Layer 4 of a small transformer language model trained on English Wikipedia (8 layers, counted from 0, width 128).
A neuron's activation on a vector x is ReLU(weights . x + bias), where the dot is the dot product.

Input weights of the MLP neurons that the questions are about. A number n stands for n times 0.0027.
n49 (bias -0.024): -35 -6 23 -17 -7 -51 -27 -8 7 -29 6 -6 12 11 -21 22 -16 -14 37 10 28 -24 -1 -18 44 -17 18 5 -29 -18 -1 5 16 10 4 -11 -34 -25 3 -30 10 -1 10 1 0 16 16 -16 -5 5 14 -6 14 60 10 17 24 25 12 13 37 16 -17 -13 -26 -23 -33 16 -25 -13 21 -9 22 16 33 1 -27 -37 19 -38 49 -13 -34 21 -6 -9 -17 44 -35 -10 -45 -25 19 31 -62 14 -7 -28 -45 -27 5 1 40 10 -10 -22 0 -14 48 10 -19 37 -21 -25 -11 -17 18 -3 10 -49 -16 -5 11 47 2 -10 -48 -23
n77 (bias -0.030): 16 18 20 -27 14 19 -28 -19 13 5 36 21 -11 -13 -4 4 -54 19 37 19 -10 7 19 -12 32 40 10 -35 3 -6 -12 8 -30 57 23 32 -4 8 1 -24 41 -6 -5 -11 -38 -32 4 -6 -28 -8 25 12 -37 -25 1 16 3 -6 -1 -30 -24 8 20 11 3 2 21 -6 14 13 4 -12 24 4 -26 -18 4 -14 -17 -5 29 30 7 -8 2 14 16 1 -15 5 4 -25 -5 -26 15 -15 26 -13 59 6 42 -8 -8 34 -3 22 -5 19 -13 19 -14 3 15 17 39 15 8 -29 -22 8 22 -1 45 -16 7 -16 1 -19
n281 (bias -0.017): -8 14 31 -24 -8 14 25 -24 -23 8 -3 40 14 26 -16 -53 62 -2 -39 -10 7 -12 27 -5 -6 13 36 -58 -1 22 -33 -2 -41 9 -20 12 -18 19 3 -15 8 -9 -10 26 24 13 -1 -9 50 29 -23 -8 8 -9 -23 -20 20 19 15 16 7 27 -12 5 -16 16 12 -1 10 -7 19 -16 -27 28 -26 19 -33 -10 -17 -6 28 -42 -10 32 -35 11 11 -11 -16 13 18 4 -11 -36 -7 18 -2 -31 4 21 9 -12 24 -22 -26 -31 4 57 11 -27 6 -7 -17 29 -10 1 2 -3 -21 -11 -20 -1 -25 3 -13 48 8 28
n372 (bias -0.038): -6 -17 0 -7 -21 -8 -2 -29 19 -32 28 -12 13 32 40 16 30 21 3 -28 11 -15 -31 9 1 19 8 -44 36 -6 23 15 -21 -21 13 36 45 9 25 -16 -34 -9 44 -10 -25 -15 -13 7 -21 -42 -14 39 18 3 2 -13 -36 3 11 -4 -3 -2 -45 -14 2 -12 3 11 27 -17 11 -13 24 38 8 16 -15 -55 -2 -11 -13 19 24 5 9 43 -6 -52 -6 4 -15 -17 -17 -51 -11 20 19 8 33 -27 25 23 38 8 -25 20 -24 25 1 -1 -17 42 6 24 27 24 -7 -7 24 -23 29 -37 -1 20 11 3 7 -3
n607 (bias -0.031): 1 -9 8 28 -14 6 -31 1 -34 -5 7 13 -3 -5 0 -22 10 -36 -10 18 -16 -43 -14 14 5 -12 2 18 -20 18 -12 -11 -20 26 -17 3 -13 -52 18 -44 9 18 -39 10 16 0 -28 43 3 -4 19 7 16 -5 -25 8 -6 -32 2 -30 3 -25 -13 -17 61 0 -6 19 -43 -4 33 -25 16 -21 7 22 5 8 -47 -1 38 -14 10 27 2 -1 8 14 -31 -20 21 13 5 19 5 -7 -37 -3 -35 -27 33 -22 -20 1 28 -9 -37 -1 9 41 11 10 25 22 -42 10 52 -19 15 7 -20 -24 9 14 -31 -1 -3 -14
n612 (bias -0.026): 31 -11 6 14 -12 30 46 17 17 -7 6 2 -38 20 -30 0 31 -5 -8 -8 16 -25 -22 2 -12 25 7 6 8 21 -18 21 36 -10 5 -12 -40 8 -7 16 -6 11 -15 22 14 72 1 0 6 -26 -25 27 19 -9 -40 -33 -5 -6 -3 -65 25 -24 -37 15 2 12 -31 -24 50 -7 -94 -21 -18 43 19 32 -3 5 15 13 -21 40 30 -27 31 17 -13 29 15 -34 -12 -31 15 24 -18 38 -19 -9 -19 -20 -11 48 -28 21 6 27 10 -15 -27 17 29 19 -30 5 -6 26 -3 45 48 8 5 16 -13 -6 45 6 10 7
n622 (bias -0.042): 3 24 14 -23 3 18 20 10 -23 11 51 13 8 -58 53 -35 -52 -29 -14 -12 -8 -16 38 24 15 12 -15 -28 -18 18 -10 -26 26 30 30 -10 -15 -13 7 -46 43 14 -50 -25 6 20 -7 1 -8 -14 -29 51 -1 -1 -10 -40 -14 -8 26 21 -38 -10 8 3 -10 6 -17 3 29 -37 19 -16 -35 -2 5 7 40 8 -14 -32 1 41 -19 24 -5 -17 36 27 2 41 22 -2 41 17 4 20 26 53 6 -11 -20 10 -20 -5 -32 -45 -39 -7 5 -20 61 -15 21 -12 12 6 -31 39 23 -35 34 19 8 1 7 7 -27 46
n685 (bias -0.023): 18 -8 -8 8 -8 45 -2 25 -7 6 35 -49 19 -10 -3 37 4 0 -6 -4 -14 -1 -37 -3 20 -14 27 20 -24 12 -16 -5 -17 20 1 -21 4 -2 -2 5 15 -5 8 3 -29 16 0 -1 -15 2 7 31 41 -34 13 6 -15 13 -15 5 -74 13 13 3 44 -13 -17 16 -11 54 -22 -23 6 -33 -5 -11 83 22 -22 -40 6 -18 -13 -24 -19 11 18 -9 -13 -24 -5 -22 28 19 20 19 3 11 -18 14 25 14 8 38 -9 34 21 16 8 22 -3 22 -29 -28 24 -21 -7 -10 26 2 -7 41 -17 14 -25 16 -8 16
n689 (bias -0.015): -42 16 37 39 -16 16 -7 24 -8 4 -17 19 -14 -26 -32 -22 41 -46 20 0 23 2 -8 20 -13 6 29 33 -26 22 -52 25 44 -14 -18 13 10 -1 -4 35 12 -25 -1 -35 22 9 19 25 -73 -10 -5 41 4 26 25 -26 -32 -13 37 -24 -21 11 25 -24 -39 28 -15 -4 35 14 -15 14 34 36 53 -65 28 -4 -36 15 -30 -18 3 -35 1 19 41 3 -28 11 -56 -9 9 -46 -22 23 9 -1 -1 -38 -54 55 22 -26 -9 -10 28 11 23 4 -17 1 -38 -20 -8 49 -6 -4 15 -23 -2 -27 -1 -5 40 -58 43 43
n739 (bias -0.029): -2 -49 27 19 -13 7 30 -25 -58 -28 -4 -26 24 34 21 44 15 4 2 -16 26 -10 -47 -21 36 -53 -3 -14 -5 -33 13 -24 -12 37 -43 2 -16 -12 52 1 -5 18 16 -21 -25 -42 30 24 -30 -6 -9 11 -17 -27 47 25 -54 16 37 35 -29 -6 -25 -44 -30 -16 45 1 52 37 -13 8 14 26 28 25 -6 2 10 4 10 -29 -11 -22 -1 -10 -5 -35 2 14 23 -31 36 -22 11 7 -1 40 -13 15 17 -31 34 32 21 -23 -17 -28 57 44 -3 -5 -12 13 -26 -15 23 -11 -9 -17 -2 12 -15 3 -2 -36 6 -28
n859 (bias -0.035): 43 -10 40 -11 -8 9 67 24 7 73 20 38 -48 -24 5 -2 18 -4 26 -16 16 18 0 -7 18 22 4 -85 0 4 13 -11 -2 -17 -3 -1 13 16 22 -4 5 7 -47 -21 41 -36 1 16 1 -9 -19 25 -19 -36 13 44 2 26 6 14 34 -13 -16 5 -24 -36 -11 -7 -33 -33 -46 -19 8 -10 18 -35 43 19 -4 -16 -42 1 -5 -19 27 -40 35 -35 39 42 -4 -47 4 21 40 10 -2 -6 -4 11 34 5 -40 9 -28 0 -16 3 -21 9 -6 8 -27 -48 23 9 16 -14 23 -8 39 9 1 -10 -17 -19 22 -14
n871 (bias -0.032): 0 -25 19 13 -3 -8 4 -37 14 -54 -24 -32 6 2 7 20 -16 33 24 21 46 9 41 -19 15 22 -21 1 -12 -13 22 -44 20 3 -23 30 -9 38 9 -27 -18 -20 7 -17 -21 2 -4 13 19 -39 2 -7 9 -48 -38 -4 -60 25 20 -25 15 23 -5 -32 5 12 10 28 -13 -37 10 -39 -12 28 15 -41 -5 20 1 -28 41 -10 -26 -4 -18 -12 -55 -20 -24 -14 16 22 2 -16 2 -21 -24 21 1 15 23 -65 12 2 -28 -12 8 20 10 23 37 55 35 -37 -15 -16 -25 -10 10 -22 32 29 -25 7 -27 61 -19 35
n888 (bias -0.014): 51 -12 -11 11 -17 13 -39 23 -27 8 31 2 5 8 14 -12 -35 -7 8 29 34 39 6 10 2 2 25 -4 -46 25 -1 2 13 -6 -3 -4 -34 -6 46 0 44 -10 -7 -51 -25 -10 -28 50 -31 20 -80 -10 78 20 -61 -43 -31 -13 4 -12 6 -10 9 15 -13 -24 10 6 -32 6 11 17 47 6 11 0 9 30 -56 -3 -14 -37 11 -33 4 -30 25 50 7 27 21 12 12 27 -2 22 26 -4 -4 -13 18 9 -5 24 2 -23 -7 12 -2 -14 16 20 22 43 27 1 38 34 19 -8 -9 0 -55 -17 -41 -42 -8 20
n904 (bias -0.036): -8 -1 10 21 8 -35 -1 46 -29 -39 19 -6 28 34 21 -58 -57 -7 12 9 14 -20 -20 45 17 15 18 22 13 11 -1 -40 3 26 22 -4 -39 -20 0 -2 28 45 -12 12 -21 -21 8 -4 2 12 -6 42 19 -7 10 -11 -16 5 11 -32 5 31 -28 -6 -5 -3 -13 -17 33 30 -1 -14 85 -21 4 -15 -8 43 3 -48 8 9 -8 -25 -20 -26 1 -25 -1 11 -36 7 -27 -29 17 -16 -21 -6 -21 -11 -34 19 7 -4 53 7 -3 12 -31 -14 -33 25 25 -16 -11 -1 17 -1 -12 -10 8 16 -18 -12 -26 22 -8 50

Each question shows a token from some text and the vector x that enters the MLP there. A number n stands for n times 0.051.

" ": -7 -4 -20 -1 31 -39 -11 -11 -2 -10 2 2 -10 -10 -10 17 3 -16 6 -3 14 -4 -7 31 -9 12 -48 23 0 -1 36 -4 -6 1 32 26 -5 6 -9 -2 -87 -7 -16 1 3 2 -15 -27 21 18 7 14 22 14 -1 2 -13 5 -15 7 16 -5 25 13 -8 18 16 -11 -3 18 26 -30 -12 14 9 0 13 19 43 32 5 -12 -15 -23 9 -33 -7 -12 -11 1 22 2 3 -34 10 -23 -18 -4 0 -23 9 2 -26 16 1 4 3 5 3 6 -2 -2 31 -11 19 -17 12 -3 0 3 -25 -3 6 -17 19 -4 -8 0
The most active neuron and its activation: n871, at about 0.85

" m": -23 -5 -29 -44 21 14 0 4 -1 -25 -15 25 -17 -2 3 23 16 -27 -17 22 3 -9 -19 32 7 -5 -20 -20 17 15 15 18 2 -34 24 10 8 30 -30 -5 -55 2 9 -2 5 -28 3 -18 14 5 -9 -3 17 26 -5 21 -22 -8 -28 15 3 13 8 -12 7 2 6 10 17 -14 46 13 14 24 -11 -2 -2 20 5 32 -6 17 4 9 24 -10 -14 -21 3 -5 36 10 -5 -21 -7 -11 5 -12 -2 2 -13 6 -11 22 -32 3 -5 11 1 -16 11 -2 8 -8 8 -19 -3 -5 18 -4 -2 -5 -14 -39 0 2 -8 0
The most active neuron and its activation: n372, at about 1.1

"ver": -40 33 0 -27 24 -8 -11 -12 2 -6 26 2 7 -13 -35 3 -10 -31 -7 -17 -4 6 -5 -2 -3 33 -54 24 -12 6 14 10 -3 20 -5 -11 21 2 -16 6 -12 -22 -18 -4 21 6 -25 -23 4 6 4 -23 9 0 24 21 -12 21 -36 25 -1 18 7 -18 18 12 12 -3 1 23 -7 -15 1 4 -2 -2 -2 13 7 24 -6 4 -17 3 7 10 -7 -11 -6 4 38 -7 25 -17 27 -19 8 -15 -23 1 40 12 -17 44 3 21 -9 6 -23 5 -15 -25 2 4 21 -8 13 8 21 -5 -1 -8 -8 -20 16 -26 2 -10
The neuron with the highest activation: n77

".": -35 4 -12 -2 -9 -32 -5 -10 21 9 14 9 9 -14 14 15 -11 -12 -21 12 -4 -4 -31 14 31 -6 -13 8 -9 12 25 -17 10 -20 -4 12 5 7 2 15 0 16 -6 22 -8 1 -4 -31 28 3 20 -15 19 25 1 4 -3 8 -2 16 7 14 16 -12 8 21 16 -14 39 10 0 -1 -15 -6 -1 2 -8 17 28 19 -51 -12 3 -8 14 -2 -4 7 -9 22 3 -1 6 -14 15 -31 -25 -1 -12 -9 4 0 -10 30 8 -28 6 -8 12 -17 2 3 -11 -13 11 -14 41 2 16 -10 -26 4 -18 -66 18 3 -21 5
The most active neuron and its activation: n904, at about 0.54

"A": -26 27 3 -6 6 -21 15 3 -23 -11 -20 9 -1 -8 -6 -27 -7 -14 3 -4 22 -15 -3 3 38 12 7 25 -7 24 24 -17 -4 -7 5 -3 13 8 -15 25 -52 -27 -12 12 2 -16 5 -20 36 17 16 -29 15 -16 12 14 28 4 -17 26 -6 27 24 -3 -12 -4 -5 7 23 31 18 -29 -7 -16 18 -1 2 11 19 25 -2 -30 -1 18 28 -19 3 -8 -5 22 46 8 -10 -14 -10 -17 -6 -7 0 -19 -8 12 -3 13 -11 -15 -6 10 4 -16 11 -7 -8 7 8 -14 -3 -2 20 5 -23 7 -19 -40 6 4 -2 1
The most active neuron and its activation: n281, at about 1

" who": -30 8 -10 -4 11 -15 -10 7 -17 -5 -7 17 3 -23 -10 -2 -6 -17 -22 44 12 -8 -15 8 21 16 -53 1 0 32 38 -16 10 -2 -2 -21 7 -2 26 9 -34 4 -10 26 -2 1 -2 -12 30 12 11 -17 13 25 7 -27 -4 -2 -82 10 1 26 13 -2 8 -6 31 -13 -8 7 3 2 26 -6 -20 7 -5 -9 21 3 -28 16 1 -1 4 -4 5 -5 -20 -7 21 15 11 1 11 -20 -8 -1 -12 -19 15 9 -26 14 -4 0 -13 -30 28 -14 6 11 -28 8 29 -8 24 3 13 -5 -9 17 7 -40 8 15 -11 5
The neuron with the highest activation: n607

"ended": -20 4 -16 -19 35 2 -6 -15 -21 -20 -1 0 -10 0 -28 11 -1 -5 -38 32 -3 16 0 3 -5 -4 -29 0 -18 7 7 -17 -6 2 27 3 21 -4 5 19 -41 -5 4 27 -16 -29 4 -29 31 14 22 -9 11 10 -3 14 -13 6 -23 25 1 2 37 16 35 -13 22 29 0 17 12 -19 1 13 3 -12 5 -3 25 32 -12 -2 -6 23 47 -15 12 -10 22 -15 11 2 -15 -15 4 -22 17 13 10 -4 12 21 0 21 1 2 -14 -11 -28 -15 10 -3 -8 -20 0 -6 3 -11 -16 -10 -1 -17 17 -47 3 -8 -7 -12
The neuron with the highest activation: n77

"re": -27 9 -9 -41 22 17 -36 -1 -9 8 -3 6 24 -8 13 23 -15 -24 7 2 15 1 -15 14 0 26 -18 -7 15 39 -6 4 26 -20 18 13 -5 -3 18 13 -48 -9 -12 16 10 -11 -15 -27 3 -7 10 -25 19 26 -19 38 -24 -2 -44 -6 -9 5 16 11 -2 1 40 0 0 24 8 12 -21 18 -25 -14 5 5 9 26 -10 7 -17 23 46 -20 5 -1 7 -4 19 -6 4 -14 -5 2 -6 -9 -18 -26 0 1 -8 44 -24 -6 -14 -6 -12 8 -10 0 -17 0 12 6 6 -4 3 -6 -15 12 13 -40 0 -13 13 5
The neuron with the highest activation: n77

"197": -20 5 -25 -22 35 -26 -10 8 10 0 6 -12 -3 -1 -1 5 -15 -21 -10 5 16 18 1 12 14 35 10 7 -17 -1 10 -5 -1 -15 1 3 -2 1 1 -7 -42 23 -7 3 -4 -33 3 -25 10 51 7 -12 3 -12 -6 -7 -10 1 -52 29 -14 37 3 21 30 -10 34 -3 4 11 5 -22 9 19 19 -13 17 -23 44 33 -11 -9 7 -9 32 30 7 -9 -10 15 19 -7 -5 -22 -14 -19 6 -18 -13 -24 16 11 -34 16 4 1 -17 5 -7 -15 23 -11 -3 -19 6 -15 17 3 21 6 -7 19 -11 -17 6 -30 6 -23
Which two neurons fire most, strongest first? n77, n859

" Ab": -15 32 -17 -4 17 -7 0 -22 -13 -15 -5 11 -21 -11 0 -22 -2 -11 1 -7 -8 -4 17 15 1 6 -32 25 19 4 13 0 5 9 3 8 30 16 -8 40 -24 -19 -17 -1 10 6 -13 -25 34 33 -14 -42 34 0 2 -24 5 15 -34 19 14 18 18 -2 13 0 -7 17 -2 23 19 -22 20 10 1 2 20 13 -1 34 -17 -16 -2 -11 43 18 10 -30 -12 25 33 -20 8 -1 2 -5 1 -2 -10 -20 5 -2 -19 8 -15 -26 5 -1 5 2 -11 6 -3 7 0 -50 8 -5 13 6 1 -17 -27 -29 13 1 -13 -17
The neuron with the highest activation: n281

",": -31 -1 -23 -3 0 -4 -6 -15 -5 -33 -4 10 22 -1 -23 8 -15 -21 -1 17 40 6 -3 8 48 -8 -5 5 1 -2 25 0 -1 14 8 -14 17 15 16 7 -16 8 1 8 -4 -13 -11 -37 40 3 10 -6 7 15 6 1 -9 13 -37 26 -1 34 12 -18 10 10 32 -12 18 6 2 -26 -4 -1 4 -11 -5 21 42 31 -27 -9 6 -17 30 -23 -1 -17 6 8 14 0 -9 -11 8 -33 -14 2 0 -11 -3 9 -4 20 10 -34 11 -3 -12 4 3 6 2 -27 -9 -10 21 6 34 4 -32 4 -12 -41 16 -3 -5 -20
The three highest activations, in order: n739, n904, n871

" women": -17 27 -11 -24 17 -4 7 -4 -20 -3 -38 7 0 0 -7 6 12 -11 -14 24 3 11 -15 0 29 24 -13 1 -14 43 -4 -10 18 -5 13 -17 8 13 -5 10 -50 17 -17 15 -2 -15 -17 -40 14 12 31 -8 11 -6 38 6 14 -3 -50 31 -7 29 19 -25 -1 3 -3 13 18 12 26 -14 -11 -25 -12 -2 -2 20 25 51 -29 -4 0 1 2 -13 -9 -12 -6 17 32 -6 -11 11 1 -23 26 -13 -29 -3 -1 -5 -12 18 -14 1 -1 -5 6 -7 26 6 -8 13 12 -8 -16 -12 18 -12 -8 -11 12 -14 -6 2 1 -16
The neuron with the highest activation: n281

" cur": -23 31 -15 -42 22 2 -18 13 -23 3 -20 18 -15 3 13 6 -1 -30 -3 6 -8 -7 -5 29 4 22 -27 11 19 33 12 -5 11 3 -1 -17 17 -1 7 -15 -62 7 -4 24 -4 5 -22 -5 14 38 -6 -7 21 8 -7 -12 7 4 -56 15 -8 17 21 17 27 4 33 -15 -7 -10 26 -20 -10 14 0 -5 -24 -2 29 34 -16 -1 -5 6 -1 -39 -10 -5 10 4 35 -7 9 4 -17 10 19 -14 -4 -27 -2 4 -2 15 8 -20 -11 -14 4 -29 -6 9 -11 -1 1 2 12 -5 20 3 24 -16 -10 -31 21 -25 -11 19
The most active neuron and its activation: n622, at about 0.35

" and": -21 9 -5 10 -5 -20 -15 -5 -5 -14 8 11 8 -19 -21 -12 7 -37 -10 21 -17 -2 -10 14 28 -15 -37 34 -1 28 27 5 0 5 -4 -12 -4 12 -7 -4 -6 4 -18 45 -6 8 -9 -13 39 16 18 -17 19 18 5 0 -9 5 -43 18 5 34 19 2 18 27 28 -12 10 17 5 0 12 0 5 -8 3 11 33 12 -43 3 -8 0 32 9 21 -16 -13 8 7 -14 19 -1 -12 -15 -2 24 -14 -3 -6 9 -15 5 -16 -13 -1 -25 -10 -28 -3 1 -7 -7 3 3 32 -9 25 4 -29 -17 1 -40 18 -3 -20 -30
The three highest activations, in order: n607, n904, n49

" to": -19 4 2 6 12 -9 2 -17 -18 -32 0 22 7 -9 -10 12 7 -12 -28 16 -5 14 -6 10 5 3 -14 -4 13 0 29 8 3 18 7 -20 25 20 -14 -2 -61 5 4 22 7 -24 -20 -15 44 34 12 -23 25 32 -4 -15 -5 13 -33 20 27 11 17 -10 0 -7 43 -12 7 17 10 6 8 17 -6 -13 -11 -5 7 15 1 -18 8 -10 20 -2 28 14 5 -11 24 -5 -10 -6 8 -10 -8 4 -9 -27 15 12 -30 13 -6 -33 -9 -23 0 -1 -11 -14 -7 -11 21 -18 19 1 -8 4 -20 -5 3 -34 11 -5 -24 -6
The neuron with the highest activation: n281